Layer 5 of a small transformer language model trained on English Wikipedia (9 layers, counted from 0, width 64).
A neuron adds its activation times its output weights to the MLP's output. To switch it off is to set its activation to zero at one token and run the rest of the model.

Output weights of the MLP neurons that the questions are about. A number n stands for (n - 500) times 0.00052.
n0: 634,566,379,366,475,570,396,74,445,609,459,544,545,706,385,511,471,448,284,475,752,460,440,422,625,681,663,683,491,470,222,593,470,624,696,350,414,426,663,309,375,526,490,346,574,596,621,356,495,448,527,470,576,517,561,671,533,439,213,606,740,228,611,622
n4: 533,557,654,502,675,434,460,544,460,418,678,493,559,392,487,345,520,401,518,500,740,413,390,449,458,577,626,435,778,482,522,543,395,407,628,627,549,624,611,596,534,407,468,564,483,418,532,570,421,651,600,533,150,538,554,456,374,413,464,347,342,578,399,269
n27: 445,591,545,521,528,485,499,667,528,677,417,301,658,530,660,502,648,692,472,371,587,649,498,488,485,402,654,543,478,573,507,435,523,478,411,464,554,550,486,475,489,613,465,695,403,432,410,810,530,575,408,462,243,576,476,367,305,704,592,473,322,452,141,364
n56: 492,334,470,506,518,709,520,610,488,545,384,343,561,327,456,522,461,501,442,507,492,653,482,418,543,466,474,645,414,632,565,552,516,524,435,416,689,411,468,520,604,367,497,548,432,522,507,653,535,533,232,537,169,368,344,488,777,672,484,342,550,541,428,375
n72: 456,542,560,659,478,126,372,442,532,362,599,635,698,524,488,344,320,595,252,377,555,541,352,550,455,497,347,485,631,507,471,528,479,537,787,541,534,119,543,754,457,550,387,444,387,742,359,638,485,521,644,519,527,608,535,561,367,565,701,654,333,484,632,361
n95: 358,456,485,761,665,443,463,514,565,586,584,542,475,432,477,401,653,475,439,523,621,518,394,694,488,749,641,299,447,246,485,509,540,487,413,420,337,630,713,532,411,642,243,639,510,340,555,356,542,473,574,423,479,612,394,552,265,606,411,612,346,376,365,680
n96: 437,389,531,373,496,461,262,560,425,622,600,571,378,666,575,415,555,654,323,215,527,618,422,543,642,327,455,236,581,549,404,382,487,478,499,489,613,537,529,497,489,783,531,476,529,498,409,487,494,665,488,494,493,612,396,494,782,296,292,685,810,456,459,526
n117: 497,510,470,684,460,507,596,616,384,200,384,549,477,496,491,614,532,516,476,582,417,700,689,484,566,844,425,491,502,444,534,473,394,424,427,450,671,518,389,650,630,312,312,427,561,446,466,546,399,408,373,484,572,322,560,561,604,647,638,576,399,293,464,411
n136: 584,564,446,317,530,511,605,647,506,488,727,294,459,672,365,302,581,724,632,457,530,400,688,433,563,533,468,799,573,334,331,621,698,462,22,369,813,618,544,317,670,604,310,703,343,381,402,762,562,481,466,358,344,406,521,502,488,542,493,396,478,489,442,336
n146: 369,464,533,640,382,433,529,326,471,724,782,554,466,785,492,545,729,683,606,174,685,275,383,432,457,439,324,263,417,433,436,377,634,531,366,378,596,521,502,334,363,665,268,673,533,512,465,282,553,573,534,500,579,505,670,580,426,581,478,347,550,705,496,610
n151: 457,455,686,491,562,546,658,570,560,348,660,457,430,427,661,561,433,518,686,401,460,625,488,585,641,529,349,518,255,572,373,499,358,576,560,531,439,631,865,548,561,574,404,639,424,404,535,647,455,447,313,454,450,568,601,491,459,361,172,189,438,370,708,441
n161: 640,458,636,629,599,546,423,533,682,574,491,583,505,549,578,507,579,553,637,519,382,487,601,403,585,410,446,382,586,400,333,595,471,457,487,411,571,371,710,370,382,533,456,467,468,482,620,689,476,567,540,472,508,590,465,555,529,289,333,412,527,462,337,504
n203: 478,491,629,472,542,442,582,584,635,411,438,577,429,409,499,405,556,633,436,411,427,695,614,499,569,409,490,472,477,512,531,572,472,430,402,530,513,575,692,572,508,510,464,486,552,659,531,554,440,582,457,577,387,593,523,429,585,509,182,205,582,407,457,325
n207: 317,349,446,459,433,474,722,244,582,508,376,681,569,346,285,598,321,499,480,215,482,323,550,928,219,473,610,636,493,588,414,337,395,695,640,532,293,436,415,693,238,452,653,460,63,597,712,517,573,450,817,330,656,706,550,596,679,314,560,432,693,440,653,635
n212: 729,398,362,615,442,516,532,506,295,564,247,558,562,298,630,687,416,487,436,680,332,391,652,530,429,381,609,344,596,559,365,442,670,601,405,437,557,371,260,542,638,323,777,381,534,665,444,418,504,345,564,621,693,342,288,467,600,590,504,812,485,481,321,386
n247: 518,497,377,477,572,496,549,559,444,469,593,518,533,735,507,373,666,580,528,237,587,468,583,540,451,562,536,684,409,469,315,589,452,411,460,466,393,738,484,620,389,399,392,500,456,328,583,701,469,522,381,497,677,591,712,406,361,493,473,452,559,399,329,637

Each question names a token from some text and the token that comes next. It shows the activations a of the neurons there, in the order above. A number n stands for (n - 500) times 0.0095.

Then comes g, the gradient of the next token's log-probability with respect to the MLP's output, scaled to length 1. A neuron's effect is roughly proportional to its activation times (output weights . g). A number n stands for (n - 500) times 0.00096.

" BBC", then " Two"
a: 485,495,482,498,483,483,483,675,487,488,500,495,867,482,499,572
g: 689,508,361,597,507,306,465,616,424,548,653,633,243,602,286,336,626,280,416,302,450,301,502,390,595,585,469,585,592,650,474,475,644,747,630,246,499,591,743,578,253,451,587,715,565,561,532,498,471,346,311,399,598,502,544,653,339,643,414,426,418,469,590,570
Which neuron, switched off, lowers the next token's probability most? n247

"\n", then "-"
a: 487,488,491,483,718,482,483,492,490,484,485,488,533,483,483,491
g: 481,528,661,525,459,589,467,428,441,476,481,429,640,335,550,597,505,797,608,757,591,524,488,447,711,491,465,597,339,357,407,598,733,366,152,410,352,401,459,750,586,348,645,301,637,481,355,565,485,492,414,568,517,623,548,196,357,266,610,544,560,637,452,420
Which neuron, switched off, lowers the next token's probability most? n207

"son", then " and"
a: 485,500,601,487,495,484,492,483,493,501,554,482,490,491,504,482
g: 509,412,501,498,458,586,727,758,613,683,311,482,342,513,574,556,261,481,552,342,366,591,596,534,637,637,656,579,511,498,369,624,534,329,408,561,645,463,241,502,364,338,470,593,469,302,413,425,359,591,480,401,486,456,312,562,390,877,789,414,366,472,591,639
Which neuron, switched off, lowers the next token's probability most? n27

" P", then "ain"
a: 484,483,506,493,490,491,500,484,500,483,483,488,484,500,498,484
g: 519,436,360,308,584,523,488,380,597,252,645,407,711,446,416,633,338,497,579,611,487,725,601,537,463,475,796,563,660,509,450,325,397,366,355,646,531,374,510,513,538,511,465,451,426,613,281,494,439,425,601,360,477,452,448,798,483,801,460,558,137,501,548,717
Which neuron, switched off, lowers the next token's probability most? n146

" The", then " P"
a: 543,491,498,482,485,482,486,580,490,487,492,488,647,498,499,483
g: 688,387,101,354,602,309,518,624,484,428,693,611,595,430,486,615,489,591,349,640,595,515,395,609,395,895,437,500,592,419,471,518,431,603,690,510,319,478,649,186,485,488,524,459,531,526,389,506,370,363,530,624,597,582,495,305,636,459,515,375,412,353,701,581
Which neuron, switched off, lowers the next token's probability most? n0

"son", then " was"
a: 483,499,547,486,489,483,482,486,482,487,579,482,483,482,499,490
g: 420,380,811,557,574,626,428,622,382,611,431,560,449,530,744,359,581,510,474,213,445,456,502,532,536,348,525,469,442,638,501,304,566,492,420,378,712,464,130,572,644,528,518,517,610,513,405,805,515,598,514,357,497,435,231,581,505,435,551,402,485,813,553,294
Which neuron, switched off, lowers the next token's probability most? n27

"ived", then " by"
a: 500,495,498,488,490,496,484,483,483,500,484,482,482,485,494,714
g: 569,564,212,459,315,460,392,366,281,522,430,392,322,497,349,424,664,479,384,832,723,673,536,587,652,593,612,379,489,561,173,506,659,485,552,602,577,700,431,430,335,345,275,419,511,673,457,484,602,555,508,504,493,403,300,602,675,508,583,522,611,608,566,630
Which neuron, switched off, raises the next token's probability most? n247

"é", then "ric"
a: 487,486,504,485,493,496,499,487,497,483,497,484,495,500,499,497
g: 601,365,581,492,562,686,566,471,677,508,407,667,461,333,565,556,484,436,266,684,648,391,635,533,649,599,529,511,331,331,444,601,485,350,611,431,582,634,250,529,549,372,327,642,440,567,443,365,432,394,326,577,483,557,165,403,446,721,577,354,401,766,795,456
Which neuron, switched off, raises the next token's probability most? n56

".", then "\n"
a: 500,491,489,483,483,582,511,484,518,482,488,531,497,496,529,490
g: 408,630,601,395,631,457,268,506,623,737,643,509,423,351,523,412,839,499,323,556,445,407,256,427,405,414,307,223,337,702,598,658,445,458,413,618,598,514,598,624,452,664,419,575,441,390,690,346,505,369,539,515,432,404,798,593,497,574,511,543,679,331,443,512
Which neuron, switched off, raises the next token's probability most? n212

"era", then "o"
a: 482,483,529,487,496,494,492,488,498,482,493,488,482,496,541,499
g: 595,507,351,420,538,604,291,623,305,449,229,624,557,449,702,486,552,300,405,701,692,529,709,440,475,703,634,417,517,273,367,547,573,507,418,511,418,577,376,508,652,278,595,578,591,528,548,484,461,365,470,691,488,351,258,249,479,834,615,490,454,591,478,591
Which two neurons, each switched off alone, lower its probability most, in order? n212, n146

" with", then " an"
a: 482,488,500,548,610,491,552,483,485,496,500,485,695,493,617,531
g: 420,450,461,517,483,643,499,647,533,474,396,473,322,484,393,704,581,190,511,504,339,588,496,324,498,588,494,499,692,640,642,571,393,453,487,550,636,410,418,557,413,487,273,371,520,430,488,726,605,541,571,416,262,701,258,461,709,608,529,438,168,798,550,720
Which neuron, switched off, lowers the next token's probability most? n56

"\n", then "|"
a: 492,485,494,482,698,483,503,491,486,488,484,490,531,483,482,496
g: 608,340,672,428,405,355,398,629,588,541,392,489,561,574,783,224,447,558,438,558,604,513,432,391,615,629,370,545,457,537,685,497,556,564,450,322,314,769,550,511,545,281,633,326,329,389,647,677,241,498,415,763,584,439,237,426,494,537,640,532,420,505,696,448
Which neuron, switched off, lowers the next token's probability most? n72

",", then " Harry"
a: 490,493,486,484,524,491,485,512,483,526,498,482,531,488,486,482
g: 547,420,253,397,509,474,498,447,618,715,675,457,429,515,190,450,439,573,506,543,538,393,446,601,465,858,524,422,507,578,541,475,397,377,642,556,438,545,765,314,318,462,620,536,435,672,576,309,588,301,420,588,591,458,577,481,566,593,93,440,600,431,739,567
Which neuron, switched off, lowers the next token's probability most? n27

" and", then " followed"
a: 503,486,494,483,518,492,560,493,587,489,496,483,612,576,510,512
g: 444,550,735,427,506,426,345,614,560,511,437,573,461,538,513,338,543,356,847,351,401,682,296,560,625,366,516,537,529,598,556,302,473,312,197,506,839,439,435,590,583,643,477,342,524,563,333,623,369,572,409,494,363,442,510,711,449,573,820,389,572,492,502,413
Which neuron, switched off, raises the next token's probability most? n207

"p", then "ot"
a: 483,496,544,482,489,494,497,499,495,482,658,483,486,499,506,488
g: 799,516,233,525,445,639,574,304,107,494,617,474,551,471,410,699,488,491,381,310,281,386,552,653,569,564,472,485,525,238,617,565,494,431,586,586,403,603,477,449,680,459,501,307,405,457,517,273,364,436,599,531,543,575,539,547,565,676,784,678,413,658,494,533
Which neuron, switched off, raises the next token's probability most? n151

"ton", then " that"
a: 484,499,594,487,495,483,494,484,487,482,534,484,522,500,483,493
g: 384,492,513,309,533,275,602,426,664,586,619,639,512,613,630,476,416,459,511,216,248,524,395,593,601,390,451,460,484,708,717,441,504,744,398,309,503,400,559,497,393,535,379,647,456,435,388,569,422,753,515,263,785,742,405,356,595,653,609,428,433,551,333,553
Which neuron, switched off, lowers the next token's probability most? n27

"32", then "."
a: 500,512,486,483,485,483,504,497,495,500,483,482,483,485,487,499
g: 245,619,828,558,458,539,348,384,476,540,396,610,582,441,443,424,250,313,604,578,523,579,562,565,350,747,399,594,608,317,424,280,325,491,362,480,457,379,370,542,652,532,668,471,562,463,575,429,314,563,599,780,572,529,465,353,507,530,660,860,567,424,480,454
Which two neurons, each switched off alone, lower its probability most, in order? n151, n203

" in", then " London"
a: 495,486,482,540,483,483,482,623,485,483,499,671,739,494,489,483
g: 468,519,434,525,657,518,554,533,446,496,519,399,362,692,423,554,420,521,606,446,443,615,449,447,571,481,529,850,480,855,519,212,470,299,577,534,463,486,547,413,402,410,716,466,512,559,651,371,522,429,324,499,424,395,671,722,274,439,255,434,329,375,689,801
Which neuron, switched off, raises the next token's probability most? n161

" |", then " United"
a: 482,493,483,504,486,519,483,486,492,634,485,495,559,497,482,482
g: 340,641,482,648,384,476,555,332,369,354,769,535,427,658,637,564,668,525,441,691,350,458,522,548,586,242,539,495,285,782,389,463,858,389,573,525,497,443,460,635,604,534,564,578,494,460,464,318,477,298,519,504,339,286,604,813,444,483,386,361,563,447,445,474
Which neuron, switched off, lowers the next token's probability most? n146

"p", then "st"
a: 488,488,550,485,484,492,491,486,499,488,582,483,494,499,528,491
g: 453,593,483,719,817,470,497,520,507,380,395,391,231,527,675,432,290,490,627,666,406,631,583,614,579,465,617,549,433,718,418,156,378,157,451,434,358,447,692,532,597,622,367,719,510,547,479,579,375,412,386,668,563,587,552,457,571,557,304,569,470,483,431,418
Which neuron, switched off, lowers the next token's probability most? n151

"|", then " 1"
a: 488,519,495,516,482,586,548,492,660,495,484,493,573,483,482,492
g: 336,495,662,575,447,145,422,493,910,408,453,490,700,239,573,434,508,310,446,745,613,516,505,351,424,440,380,472,427,273,527,446,408,662,454,404,553,711,431,691,475,533,503,585,474,448,533,849,604,430,494,431,349,484,517,592,645,530,549,452,434,639,516,452
Which neuron, switched off, raises the next token's probability most? n96

" 4", then " |"
a: 484,598,482,491,494,489,549,485,499,488,484,486,534,647,496,493
g: 838,455,327,418,600,495,592,452,395,501,655,590,358,637,486,284,751,447,545,431,557,352,417,498,751,353,382,461,372,656,472,695,598,608,695,399,449,673,681,679,413,318,510,669,434,507,524,503,561,469,276,399,368,386,621,505,296,590,371,249,445,490,621,473
Which neuron, switched off, raises the next token's probability most? n207

"f", then "inal"
a: 493,622,520,484,499,495,491,488,496,485,499,483,492,483,482,482
g: 520,521,367,325,421,336,445,343,453,418,602,375,674,468,595,591,645,398,643,786,592,543,516,738,560,645,568,620,650,344,466,324,413,425,337,552,527,464,672,420,431,378,317,547,481,514,506,407,261,493,743,601,355,398,606,574,594,731,709,379,236,315,470,653
Which neuron, switched off, lowers the next token's probability most? n4

" Dor", then "f"
a: 500,487,498,490,483,499,486,604,482,500,483,487,490,492,496,553
g: 141,497,556,636,678,467,526,543,476,400,350,417,597,731,678,359,340,436,582,591,431,635,697,518,752,392,490,625,422,812,468,246,519,119,526,510,309,523,510,517,621,644,501,517,543,512,422,555,552,509,351,579,536,532,406,541,607,498,262,426,565,499,454,346
Which neuron, switched off, raises the next token's probability most? n151

" he", then " had"
a: 482,486,490,500,516,498,545,713,484,496,497,485,591,483,498,682
g: 660,318,821,470,577,330,511,684,626,467,583,516,538,648,460,441,553,528,552,244,597,447,332,595,503,421,462,536,315,420,647,443,420,617,381,456,733,495,698,631,577,407,557,721,583,383,469,655,515,618,351,344,406,592,693,508,369,343,280,147,471,447,502,387
Which two neurons, each switched off alone, lower its probability most, in order? n247, n203

" on", then " 20"
a: 483,489,495,549,496,487,688,540,487,489,500,629,724,482,495,548
g: 384,225,250,595,491,282,375,565,895,310,505,498,635,317,574,506,585,396,468,677,618,459,513,373,475,564,551,416,593,401,441,618,398,753,609,620,635,430,485,623,490,375,488,441,492,522,454,682,445,220,620,404,464,305,436,519,656,691,672,552,413,375,593,584
Which neuron, switched off, raises the next token's probability most? n96

"jected", then " a"
a: 499,489,482,517,490,608,491,487,497,500,492,562,514,491,490,644
g: 407,493,570,490,573,532,433,639,686,537,385,366,452,650,443,661,521,254,478,250,313,315,458,428,479,801,376,525,509,599,628,527,401,664,424,486,402,384,682,323,364,647,288,591,612,533,421,572,692,306,667,503,559,707,279,552,615,453,269,381,573,649,644,578
Which neuron, switched off, raises the next token's probability most? n247

"ign", then "ing"
a: 496,498,485,482,486,482,488,488,500,499,482,484,484,500,486,482
g: 277,526,396,473,446,650,666,655,395,626,362,571,518,480,622,573,430,439,260,361,512,570,568,289,256,784,391,243,563,384,553,443,554,593,447,593,412,514,585,710,726,486,533,550,416,304,614,430,695,492,609,714,654,491,266,416,394,685,397,501,329,429,635,539
Which neuron, switched off, raises the next token's probability most? n95

" |", then " New"
a: 485,490,482,513,484,511,483,493,494,598,495,488,593,500,484,482
g: 655,759,473,581,429,558,843,504,380,423,620,471,357,720,444,488,363,557,498,250,340,390,573,617,674,645,336,480,397,576,390,410,760,562,610,394,471,552,676,412,388,600,547,402,651,539,577,357,519,498,469,533,334,387,450,700,293,240,323,476,600,353,499,622
Which neuron, switched off, raises the next token's probability most? n0

" Peter", then " Sk"
a: 493,499,509,488,482,494,486,562,498,490,498,488,649,500,495,489
g: 617,500,477,323,368,470,404,314,498,409,407,441,553,625,366,388,480,560,293,733,325,502,774,725,723,528,448,488,361,575,612,430,478,332,661,566,361,530,453,483,607,453,311,402,767,466,518,692,649,220,671,589,566,331,541,711,411,509,280,579,457,504,646,541
Which neuron, switched off, lowers the next token's probability most? n117

" 1", then ":"
a: 496,625,482,483,486,482,520,482,498,487,499,483,622,485,488,484
g: 242,551,483,277,376,554,448,427,705,410,425,673,530,336,381,484,592,623,550,579,730,471,638,712,469,643,336,335,699,316,538,650,380,691,474,569,379,411,426,515,503,751,621,516,384,445,577,386,667,379,497,283,453,775,570,424,441,610,512,429,200,542,505,501
Which neuron, switched off, lowers the next token's probability most? n4

"ol", then "oc"
a: 500,483,532,487,499,489,500,485,499,484,577,482,490,500,490,499
g: 878,713,467,323,446,535,364,365,420,419,381,645,744,282,406,541,647,629,491,521,515,503,706,576,650,478,457,576,480,345,594,748,519,576,411,542,455,397,309,461,539,510,471,556,497,370,523,157,565,294,457,626,425,573,625,333,474,545,540,675,527,554,225,429
Which neuron, switched off, raises the next token's probability most? n151

" fail", then "ure"
a: 500,497,499,495,496,486,495,649,500,496,496,579,572,523,494,814
g: 788,456,459,650,519,351,681,272,502,472,549,547,366,584,558,537,670,588,508,603,552,400,211,678,541,589,431,588,473,359,510,689,761,498,587,301,579,658,412,454,284,402,579,525,582,598,390,590,436,249,370,460,591,526,571,326,439,157,640,429,587,364,591,380
Which neuron, switched off, lowers the next token's probability most? n247

"|", then " 4"
a: 487,512,494,507,483,584,546,494,655,495,486,493,561,483,482,490
g: 404,459,391,543,362,117,380,691,828,521,659,362,694,452,475,500,440,384,459,534,287,415,379,525,525,470,432,373,516,347,599,546,314,664,426,491,683,609,569,474,436,691,441,520,324,552,577,735,654,508,418,355,470,517,557,428,685,730,479,345,383,697,563,637
Which neuron, switched off, lowers the next token's probability most? n136

"|", then " 3"
a: 487,511,495,507,483,579,544,494,656,495,485,493,563,482,482,490
g: 497,470,427,510,430,110,407,655,860,519,603,346,653,505,477,529,453,382,361,527,310,453,339,489,509,464,411,358,519,329,651,460,338,654,377,520,649,659,567,485,420,690,439,525,309,484,608,734,684,476,432,384,519,543,580,437,635,735,490,370,352,597,549,744
Which two neurons, each switched off alone, lower its probability most, in order? n136, n95

",", then " 1984"
a: 493,498,490,493,494,498,484,569,482,487,493,495,514,482,552,539
g: 557,453,428,427,486,488,497,453,481,301,435,324,530,565,608,514,529,294,491,525,515,377,597,674,534,267,363,290,386,470,396,706,570,397,629,602,424,530,727,526,367,690,524,438,505,695,261,615,507,123,598,728,665,388,673,740,626,364,663,558,571,494,354,486
Which neuron, switched off, lowers the next token's probability most? n212

"anced", then " to"
a: 499,495,516,495,486,491,499,485,483,498,491,503,495,495,489,566
g: 366,505,574,395,608,234,358,427,580,328,432,550,606,514,677,412,376,303,585,547,474,642,515,489,696,550,639,353,270,607,662,450,642,338,466,455,716,591,546,667,774,167,578,666,427,400,268,430,535,667,322,567,443,396,593,504,494,641,639,552,437,338,506,504
Which neuron, switched off, raises the next token's probability most? n117

".", then "50"
a: 500,537,495,493,485,487,547,486,490,489,484,482,491,495,536,489
g: 475,504,471,540,490,546,363,499,358,461,463,569,689,468,501,685,322,526,583,603,594,584,455,544,684,453,240,829,477,726,624,572,461,642,197,301,551,654,192,500,614,406,391,302,443,597,675,464,620,517,390,473,411,573,437,453,269,414,719,324,578,634,427,476
Which neuron, switched off, raises the next token's probability most? n96

" the", then " time"
a: 492,484,496,483,563,483,482,564,543,492,486,485,751,487,482,494
g: 248,438,421,523,547,412,467,458,508,246,371,558,336,596,627,573,393,212,835,557,377,518,593,475,598,529,320,599,542,696,461,630,362,498,481,423,527,573,461,761,624,430,823,493,434,388,617,578,459,350,260,553,507,464,421,279,465,395,696,584,603,648,608,568
Which neuron, switched off, lowers the next token's probability most? n117

"ong", then ","
a: 486,496,483,486,492,488,485,486,495,490,488,662,605,500,493,488
g: 413,553,702,654,599,549,673,424,691,607,432,431,501,563,627,423,408,421,621,569,561,603,525,655,536,292,414,377,489,591,538,557,468,493,192,541,269,556,584,437,623,538,656,376,410,560,519,604,399,762,613,92,330,454,605,451,523,206,485,395,697,436,352,376
Which neuron, switched off, lowers the next token's probability most? n161